Layer 17 of a small transformer language model trained on English Wikipedia (20 layers, counted from 0, width 128). Numbers have three digits each and are written without spaces.
A neuron adds its activation times its output weights to the MLP's output. To switch it off is to set its activation to zero at one token and run the rest of the model.

Output weights of the MLP neurons that the questions are about. A number n stands for (n - 500) times 0.0016.
n4: 466631420434510399571433631545591465458460409542371383403467447514394550541565477534543480452636384384446455541569500612346650459549527495525541466512434527552288498459495446508611625490682449419409688608563430419587495482508601710447382383412351470483483457484437440531438595555534430441445507658517630395520555456481435380428423360548500598512443318447508400519427467457326459362493
n60: 412589420551500533681549647540443508387463377548351434475392458562715521510379348444467551610403847463550531401484443611560528607484431430556495557582413368568592468426484534382438420591454498642689398594557630452397391572535539334426479500524404503471604309475588585556426464539406726395506493515489516351536517605457535739521628555494393539471541522435478705526478568566542466382546
n80: 434417349456554583595368532461590402568585537429330557503526557520438650440547314680460487424487486375445645529532457584522142402367619516692462638543503434406562408511607536391528522577614352517658543407505402605411470610503510428534530386489563474500413471408573532342536586668543568521462502393531705438394596510500463472495419471489442415585447597492478584391563538568549482386436
n94: 421471508468623498420662473450345357521577544471481604377433505668490424510587613362513471386545640438464425438544468592595609436356397436324492506467419565656549621392407469508454519656355298564493534455479520571411593524549451414461539599434408531426753460556489357435602624558512403363515553422401516389405473285563478404434480404455392644333465594382470495508469492551591390512515
n98: 511522442389539385687442598559374456481478539488480594419560554545500426353508525563513514465666558507342532652481492539562355602380511430700486523539587505348361480438545453436487467384695534641523713443564518525382430454395484474543367431536404503323445553287507699479654518617537610514704270546573394382562486508432472477643481503467375416576416414500367367484558514521400524570479
n103: 453449459584572416500337464540554581406637452457432546630350584584545397576444412511386601607610648324505567627526516417513395555470490492606401578512479747430498686578613493571478525589473380500457597557587529361412604448420387388549466495474573530619558492444457636606428469472514404527489542425715515485555442385560658593604463447500556474631563585468460469600521544720417619517395
n110: 590629471571435569396531641460442628559494630471473531585316038360409601532380547442497575503608531434586476521538382544190536588572509609624470414475370418457353577429550445430458497515425526546562398361591533336643481358550419540572568419468509549520277456497603448591407380638552483483558633380511628494443509676472473730315539325400631532389489497497445316417678512574387333606447
n115: 544597636466564554353509562394447458465545407429325368486606523507515338448720432538543437522640456587364392593725549566593625400503503592416654481437620527592455514503515530482403690727253312523579682269524581397638494628533634567536385410567438279447361491475490544477250540463571569500597478519583545665463484536480393591431625419360456623283465453526453379503647497474584397520611
n121: 489423629493522562427553580573406516565412584405517424396464543422605503672395586408565647517494667610537488580460589563486446358432574606492444494505631563484482633638628465530447535637247378564393368369531602436457456500458548526500528374503624527676245575563528573474505613333631448546491419381438384513567414441458655540251513538674413598516461726447414441461487533556385409360447
n131: 416591486479473419452434507708666514536416396423488383538432565539601609487556590460402431616394554406558635513494515547453473398710536626448488505530573340500589448490423494541438626464433657491624452470664671569469620601433514646476430466387620507532557505522580537505568545573401429399529522491390477456458423530554274421588470401420450415546536612495498449477443575469544602479528
n139: 593699599449553668580494579599500477633413507506666565337602602423497526305496627591506552319506473564278472450508583411605596528525532615477577546567530763277427551357335534450492550497556456459500623634450385411340530530525469518481526522488563445438639529300454618698404552373555436409474487513531526457488455483558389715445232440572488305507522285509573533531535518316386486645545
n142: 532564370442388450553691588579500436593550507497649568421549634600609552462500556761547539532372529381527468467394410515537523546526445573346593526284413505598425386370349365405449371530530525655639544694424571433348463577365556480658472566392551522548445461571526481518541543702450461435439409515497337489455512633458485546550282519527570429738445408350367543458368584512454527650463
n167: 450566457512411586503459755280553469495437423643447700497382373516492424533410555343492520506426346555523452636384595416281204530437474560590494407508514520467588560320486469389618603596473623611482585398572551480567478372555593392607554527460296637503458603471383495602495434459360554539578542445578425447544544606551424459503576559579390700531641491343372331668568382545537470635467
n187: 500490424554572500369644587482410569478443390456414542656465677392473541536588373492432488544389406463474497518364332610432614433546493565471385531392438578645355516296473409453562491520521598521532453502401497478621537518489624311541514486525321456455426351559593386516369664563553439558571568482524534490533710452512541405505512595540384600708493577369536457575439470560470560413526
n222: 430455511507517561523487521557464416455657427581532593511429495475699561630492600394463394544514563493485476452412360494546320448469405489553517521586588624649545449523474434291427564517768408388639539545463733624554503505412614509386595548562301453563536523405545478566309347295497469428460405438574486568166556610527529258564309530485633388651382518536479491581503406611552366606505
n241: 420551452467557394431536493370616639446535563554409543376544417603579587408485620436543540599535511575474424413324660512437409555660409376487399574490416491390438392508384488446557434505589474485475393579481391488422525562604420711382320600532549389544559443429597486437571616328435314558698596475316524351390581495569364455556472458615601382484490625568503538421375533494632698485438

Each question names a token from some text and the token that comes next. It shows the activations a of the neurons there, in the order above. A number n stands for (n - 500) times 0.032.

Then comes g, the gradient of the next token's log-probability with respect to the MLP's output, scaled to length 1. A neuron's effect is roughly proportional to its activation times (output weights . g). A number n stands for (n - 500) times 0.0008.

" activity", then " against"
a: 374506501499500517509499505664485472500487501539
g: 467570429330436550511583436531525549302659346545571631438515425400540516550479644477705449563418570259392516521565565629637549391328509517443613359709522469459501490551503400538367706362422545602671450529340447450415366345688263417729447496487585686768470557583453313579322487512490380644358692437451503602441492551386518567486538668552719703646499529516456612723299378440468293372553
Which neuron, switched off, raises the next token's probability most? n131

",", then " and"
a: 597503496502530508501498500689503665486517502350
g: 562357650569460578589528553312575597426425546471351608711428496328451501562539552592519481788563437575705608795615311424567548402464591295594467639619610596346445621536569748483468658570505483478358526449416488468541352574602658398433549517575387399594746358444572491513435697418371460305440396468645391632603249491588344468549535586444571502465532455347718442723619536409617423548371
Which neuron, switched off, raises the next token's probability most? n142

"k", then "t"
a: 496505491465509454496522504499498516505476482474
g: 580383460406538632544476513572384537492670508490577596680654484484365492717486335520605555429471490418374586424560463558650560374408445556463476553728575442720673738306697388505496484681678471137441580335648389389604478637512521658538451614571479472642503675317552798362475580504537471555523524639587564494453451693508690617583437615547443522492479506628608504364460255500426484275474
Switching off which neuron hurts the next token most? n241

" Ba", then "bar"
a: 502495488216489606509543514503493495487476496498
g: 555436449524569568584411612419478650411488625418400351517306463319272711605503476585511537547382718560579580583297372405509470645643476499592271509531493518555479625732677553411520585541508635595592409354517459377142490401423573374760596407375504559436640445647327554799443693426667566553415603655572561476317471520268480570518594408582661489503583415546406559529507450449599590502484
Which two neurons, each switched off alone, lower its probability most, in order? n94, n103

" A", then "che"
a: 498498492515523323493508501512496506481501631502
g: 548507566445394578631471441382378458378556504516526538370346437677796297342525607383498447393481388320577603345509384302571490641505475475446517411442654492610399572580278425680471680609681453383546566382655525523437413498442513566603404444431414527369406547672629434365158465501421392401667793602518434373730400379468550491450491502317425361554428568559524553360423314438552470578275
Switching off which neuron hurts the next token most? n222

" in", then " the"
a: 504499506505512414492514501431556484489408499700
g: 570581536606384582322395590568487528557639584523479624495729423510431412517463666516428534575543452437620665491462324471679491472487443579486526543366631424273472525425687808553347607428579570571601590440336585503609646603647641514724415501387297621444522417701426393478477618559509386596642371600424527665660158642657582582507458536327317473455587466408498366318660583540266442493518
Which neuron, switched off, raises the next token's probability most? n241

" National", then " Social"
a: 511517495506374483507525498442499543497524504516
g: 581589626319622551393700408459485660396704627388569319358711492473427320573572582372679437420401311363371404380434656669476581526393475666501348310385584509495439509350513491538429497473493335315405539710338519693251488550567473457403571446615537480485339586378463403486540431583400409257469351296666415580541465364492454679670612460627560544546643645489480537318411547602517571522592
Switching off which neuron hurts the next token most? n131

" reported", then "ly"
a: 372500524499509485485505500520589489485456495600
g: 559541569314443421626443349480478570495408471562355589577721514574424545540494353732354351775599431591490667492486633642380572487348637580639621541457278534400754435562438453498688249661426559732426423500584471628529527446461403357473436330540411398533643308640408504536542486428541591477440483559395265323620511663406601322643690577535627531418462411482511544311643638457645477409497
Switching off which neuron hurts the next token most? n4

" ", then "hat"
a: 624492477494501474496608491537488584520494513422
g: 640527525347457496247628422461474525640727475499523436498413471503606762487438413431353414578787492641403552542411383498619773526482473418531663492637506564506651428594616677587331495301655420727325562440359482072380495484672328499414443408488464433453506457395342474546458588578398457542382630371465668573279474371496715446415447535504532603452552341513422488478513400533496497520560
Which neuron, switched off, raises the next token's probability most? n142

" |", then " Yes"
a: 486476499513525480501494507525500232501235453480
g: 705522671436461456439514633469663471604723582437539454363516561573420471437331487426433425530494665493355524361421354653240513432450554509612596535485468528710330464672329523349386360457423556529593624503603408550346484287587351616328238294334622410452206546412174598545491556514266595414500352433468431534623429520616623519509533475588575640546488380460460333502479532423513326428478
Switching off which neuron hurts the next token most? n187

" H", then "ö"
a: 554507492503497356501525505507540498496487511493
g: 638608414517477432539814426463560478704443501472323410498442379467560436608555509423510402646400407421381469422435584519360410657384638475402310417353582585438413550599583612843443541610516637289400548405640513262516424457325572533472427698387450589399475559558442529510714418455324643545486638306434583296486507390523549402454516453374402506338736581343299563519484422423394545520786
Which neuron, switched off, raises the next token's probability most? n139

" West", then "lock"
a: 513527500509498522522503480529477494477496500504
g: 604498547286486707491649457431400503463447359497468382624451389489783693396542297886554406522387440567709562460502434680436559496319606312581486603684266610415611356581556351620540255681602516579532452499637442376453457408490609495475437585540461562608570312463368497363395351511508523556537512427465405520471553448472701417459474547723550500547456488404276369281454375374556522544554
Switching off which neuron hurts the next token most? n60

" high", then "-"
a: 429414500500490509501506499747502499507474361510
g: 530539539523278425464285455752707348614654668335452537435378508387579364242641619757472522599452541631386531334376457516615614399370591612555488552415387511408506436605562491532430496459452430522525559487434390522522481467449662371602381506294314204751671366501563469501476331468481427560585463418448288589568476508473373269628307525439624332617360543429466658440394532412436568593552
Which two neurons, each switched off alone, lower its probability most, in order? n131, n60

"View", then " County"
a: 500524500499535501498500493523504525473482522481
g: 321425540541719352434565435407387455510378375462642525481438366482372621532488553401752551504430645616396520609343642587566500540466606435530712432322541449289669534438673576504531401650604311457636605688340444415488426355477264642614500527502508470575410531439542534409275404469376434492451649584531367553272367512519581525484556526455699573486615430626380883361582460468566670293481
Switching off which neuron hurts the next token most? n187

" spell", then "ing"
a: 445504429487483565450487496751513488487443493485
g: 541518496524655443495578500658509435533492334426534374454498583649500343418534457511479112523592539558554537402667519453288446381357556213478465601540302553475800419537417478424315552608502596604352529330626432813634495652317471467561411471455493430379503367268427512442621590425555604415523427652633544601500489654552572466477459253623662671634507594497433537325455343574364580554587
Which neuron, switched off, raises the next token's probability most? n80

" |", then "\n"
a: 502392498499500488509495503526462417493422494495
g: 360597477596373490536495333575415576483480606459383461411545431674542403331618471601427404455509343583287425434620454277679449509585397473636470528489552472355723632523580465628397594538502330336306333487482374408569368670562690531594746493713342593475593413663491229477479561550632377402534415646538679765381739493552382382441451327418503665647585562601468419510476453447612611499538
Which two neurons, each switched off alone, lower its probability most, in order? n60, n142

" A", then "f"
a: 495495470315524615509517509496501498513496605496
g: 479632373401371484600478531454584457346591391571499591583415533476507461716559608579583422508455632403338445566467608342611471461586609381621550615608750450369319440549616528285674604519616609494258403571413516795532476466444726559525498576616543583788572599562428463576417483601625426495519677396729421402578441452293513428361356494559380343490620350627634325317345623501530658408612
Switching off which neuron hurts the next token most? n94

" chief", then " "
a: 515515508527505498515525501426484503502408031545
g: 407713550477657454475535507573556471560479547471356392594445497556631678500474788472362621440418499593406689510592550640350422285514516639545597463561523433600530549510580529562499492320521522558552506526646511699456635525360148503476196476590531300716482893405619366491652498508515474630430721391652493408508684437460430540524533548720464499580538371544538729534415652437421477510517
Switching off which neuron hurts the next token most? n222

"\n", then "He"
a: 435496509503514508486602545516522510500502400499
g: 513566204467615331335483344365512625494452450624460397386363523470404564337466533606245278670453505424445359654441505428509816603594525518393461624333615604372514550435392409495633605426466452546250596632661546600610561697483504472467507445671396644420593421438587804504421398659527630563536576265545501468434498457404519553575520208516377381512504436629477687557485505628512514444388
Switching off which neuron hurts the next token most? n222

" An", then "al"
a: 505498505510409434458504504494488509478505460501
g: 169435504756549488482729424490515309404621603517377364561556492367525512377518652443452518566590423500526406565712355368706486606493532542544459540448432476375403356344455569519417568540467721542288592397631542388597507410447377643447374711343477465361591360636648435566672455524464488687457301343427336501314368526686555372410359477478330571434687538470647479371501583532605325431605
Switching off which neuron hurts the next token most? n103

" of", then " B"
a: 514495518486510486510531504426607468493478503504
g: 346241557254522523656456378521609493625389713381530396410307503534619595464595353587550505341629517476331358616624617535506385413641714594677340506568662529402478434673242426360584427697559445470453607450641434314356478436398419443427408359530479347632472627462667539552650489455502637516518719296544491566468657573491455405465501538575586399455326458497443724653426363417526337559535
Switching off which neuron hurts the next token most? n139

"ly", then " A"
a: 516503507500497506497496500523492524662481505489
g: 440692615540458315512471421588528430609547527524513628329345394601313612556528541497651607313541617402584553455647410740612439469658683488632517399489530354716205651651459525310664514353591590553565500513611470400564537569687625425679635541497433454499559647562744577514587432556372662529436626406510645266545520584466436292503606694592458558478499454638534401353740547572453416657535
Switching off which neuron hurts the next token most? n167

"|", then " Alex"
a: 509500508503497480522554495528514500492456487502
g: 645523506306395537275433495732453504390388515630612565427396431446542567459472512546525529543793541383519405423476453474577603475326512506469364447675713511491662360589544387516563689471580396422484555381365417483487405509613568413478608577359554591336452574444554522681638441566611727375382207247437501414652524507686661636458319508414408687478344487397438407536496593528621200596703
Switching off which neuron hurts the next token most? n187

" District", then " of"
a: 518535504507507513496504493528503399509492507565
g: 460467524609507433448464406539524534521564472371605647440620407478486493422552444509511540273653461477556497473656376471655492592628492459483217455472582374454286605453605770591547223528477482462441557506317547545603640676503676613476724687510418516323622250489250672554425648577471506329516477703459502270525569527511440352588520500310461483328570542568469401294641516259631615677505
Switching off which neuron hurts the next token most? n142

";", then " Afghanistan"
a: 502507493408510496507493506476426500501493544441
g: 566428558423626255592544598654591614455549362637613624255488522382573734524431553522538560407513536458423335714531675436597666454127547561328711516533570491589698558433439602511559404471318472762558458501412371364536543488508347561573484556373567362303506505353410500447528567613524580308493682529523445557593453482735308452452537426291509548561481554532658418649443387656538489409682
Which neuron, switched off, raises the next token's probability most? n94

"th", then "aba"
a: 501504497485472506483502504516499494498480514511
g: 423542446547491499299632579428624584562549417544507477541335480673344489571488618437634790498580631592466377545332576418545700424526489234461367596517455581738386547592337655503471679523470435634588414192533362513535365673448407618609559575459508640410544460507476396437513632562541327544429848514568420530277487294390533516609460269454545509629629595669329503543544417600567532430349
Switching off which neuron hurts the next token most? n98

" talk", then "s"
a: 451521188484504727513481482536458509480361503507
g: 479574542570342445611364415415566554275437773579382541504510485286490513568713508618322703471546325580458471620305541421731577729667394748521696477422571478470364585351424420559790455400482511420709520701615555432426561486593616476536444475475497513563490615596375349569586462454516379393474477478601244537552395397524474440499478661275320346450453552480561494630487561344704563482413
Switching off which neuron hurts the next token most? n80

" Calgary", then " |"
a: 508536411509515512503502488520480453503497501492
g: 499380635408398738612366655393628628650471433306427527560507685492346287528591538288437424583424413589658301517451367231569509516375250612287672613276575615364795361477585330483278525527436597521455438571552555478557428485549467503427311419518566457670504528532517249480539494372409388440545488465579518661506436534672572599627455439450515528534458445479565440641319557463418351374512
Switching off which neuron hurts the next token most? n80

"ban", then " location"
a: 545502496531509500500510498386491498504506500496
g: 424447499744373339543500593637451233661534480555599500649714563440483612385428383501568622443273566635403343460509578589381333492456592530677381545541282437629613501445635356453396520393572681473542496571402524527660597464557464593410704462483520415335314519569506512510504405480343527507485615468269574495723550429522583675502287610506606397430475386435538492810571697703371613306562
Which neuron, switched off, raises the next token's probability most? n94

"c", then "ur"
a: 498506530504560528530528518484477523496497487503
g: 310621629522651416460521554394275534769341493509497352639435451593589503631491514543503465453596504378610459472554506580398439444553591515440539514459492506669356670384620313432380450372347445510597529502582626592550592438698538520649493493371459472255608463594410441396637329365581765583475576158480521599286501626493193490462617710384560616403613533263510532450596424641453426393390
Switching off which neuron hurts the next token most? n110

"ca", then "dia"
a: 495498494505307492550321394508503517399480497507
g: 534546565811529446471734313459468559596533483549561418575456473428721602362546458453751617399545327500241379360483521404389549576468494513550362382434391508559362508604389594535602370676614383491553452539503520485602690599585347492554514516449679467710722572642647600441682442553667517491580610452467473591496483358397560502385499595413521408450416675390632264501625509684624552147375
Which neuron, switched off, raises the next token's probability most? n121

" being", then " related"
a: 435503500509489512462619508457500649445462497494
g: 201644478537647507482744494344536383374508441408456611349516568554434371334617544360651461255632590531405439407638498464489392301526496526326478520292513452458477519656532480598495498324533442588606555469378508505719380604462347470469703460553481641420418467513324436614369451425326618433549341452349500365690548349481405518498556601583840541434372552530841472362410467486433429512364
Switching off which neuron hurts the next token most? n115

"6", then " April"
a: 508505693500509510505493474515497502670541497548
g: 455517435323451377493442547573477512496449503512483740545753501463498474415476612298372560456559403556667561444624402673437362508654383427389533425652653519674731623431478503555724346555588420452531419619559364173402532377620701593765362419411595316430682512552430561536468563511563611427538481525556381505626582479499630502500883487502483370364480308670375447451408418475598418631557
Switching off which neuron hurts the next token most? n167

"4", then " local"
a: 487495507497464500507510514476483496505456466502
g: 412514530610598443511577463674424440665485707440649580536516527628445535610508386406774533303681453306393652505544450348540592752252308642462467382418516427453678491562523361300524501490478396336431537442285492565306328368484363440390644502444639501524494551261380379371518600655428611403531557519549414567367390540586517583342507562590499437465606397656458491350697746631601560453620
Switching off which neuron hurts the next token most? n187

" later", then " became"
a: 464502497492499545496498532783453505502435494409
g: 508285491494341359600293420433649481438447587574473472442378483500554481498347448355523297701452438574614688589502585568553455782726532233348515493414647561539516466440436571479456597567154423515413473412443426583535531491315586511390455517658437427468536363540482395516541433444362430639490427295281533508705405555272727324450636504477665556402467643477509521659547588453555488281296
Switching off which neuron hurts the next token most? n139

"ities", then " in"
a: 500486496502467464495499512451496509365410536486
g: 551382505460474614660418217365275320528745320547488570422414544375521619672422453508696511511420619392500456349447413645557521666455508586594579486487603475537447311496559433733412694419497551485492511551365577788396613266608470447501492509496521597385489636439514467553606637620600601456461670601450308412656469554446487542365401649642429360381611655487510617501346303445213665482427
Switching off which neuron hurts the next token most? n167

" documentary", then " format"
a: 698517496500504598532501482414493658482166502544
g: 551765516555400532447761727705397348438578504377539529350515490608259463591471412671434597328281554669430593460466393752507520603492778577605521657467287475517621547586511402406642516438412607432476770600608507354616430592451510609408409616491410681483435413267509244368450547562304562458505610438472510572281476424494422597512600602546620569428386525412573523619459567493540584465511
Which neuron, switched off, raises the next token's probability most? n187

"illo", then " Park"
a: 504509301427489509504499494537507452510484502495
g: 432254517609613343501614627446450248611631477781536601405579448628504595658438546635482528546662494497440555592496426619374573701566403523793416532620388420429524590530533525483681466599511476442560306551561445357624587393388492476381711525565502344234413490230628542515423619550558288531564701579371353373485417524540512576206441582518682360558596403410462527549595639444547523631473
Which neuron, switched off, raises the next token's probability most? n80

" conversion", then " to"
a: 573521507503499604513502531770497490501423516559
g: 530519444675510521709264598506506437580714361533355456410403509524342577495477339465396403609539556303359429304531588485436342572456502473440633360498462495411696631422459293531508583621605665453853391393392459720498485210591594431572418517417604800524434477526472709489415502441527556610400544448635556489503251408402410537565592637440602437651499387558412495617515457320484320408387
Which neuron, switched off, raises the next token's probability most? n241

" a", then " Punjab"
a: 499498471502486287449503500572506478496501553487
g: 470459355309661464584476380411588455614436495498527459245423510452472586428511624463443577428588486428461461835659395523653708669279632541635462528504476453555751342450404730502680450456360397894500421525471454460514585462539412493494630282575564335503623553538397526440675435521489316475566672513627381634338492560616356540501621330414608474661449496475526628463385427490680374434441
Which neuron, switched off, raises the next token's probability most? n222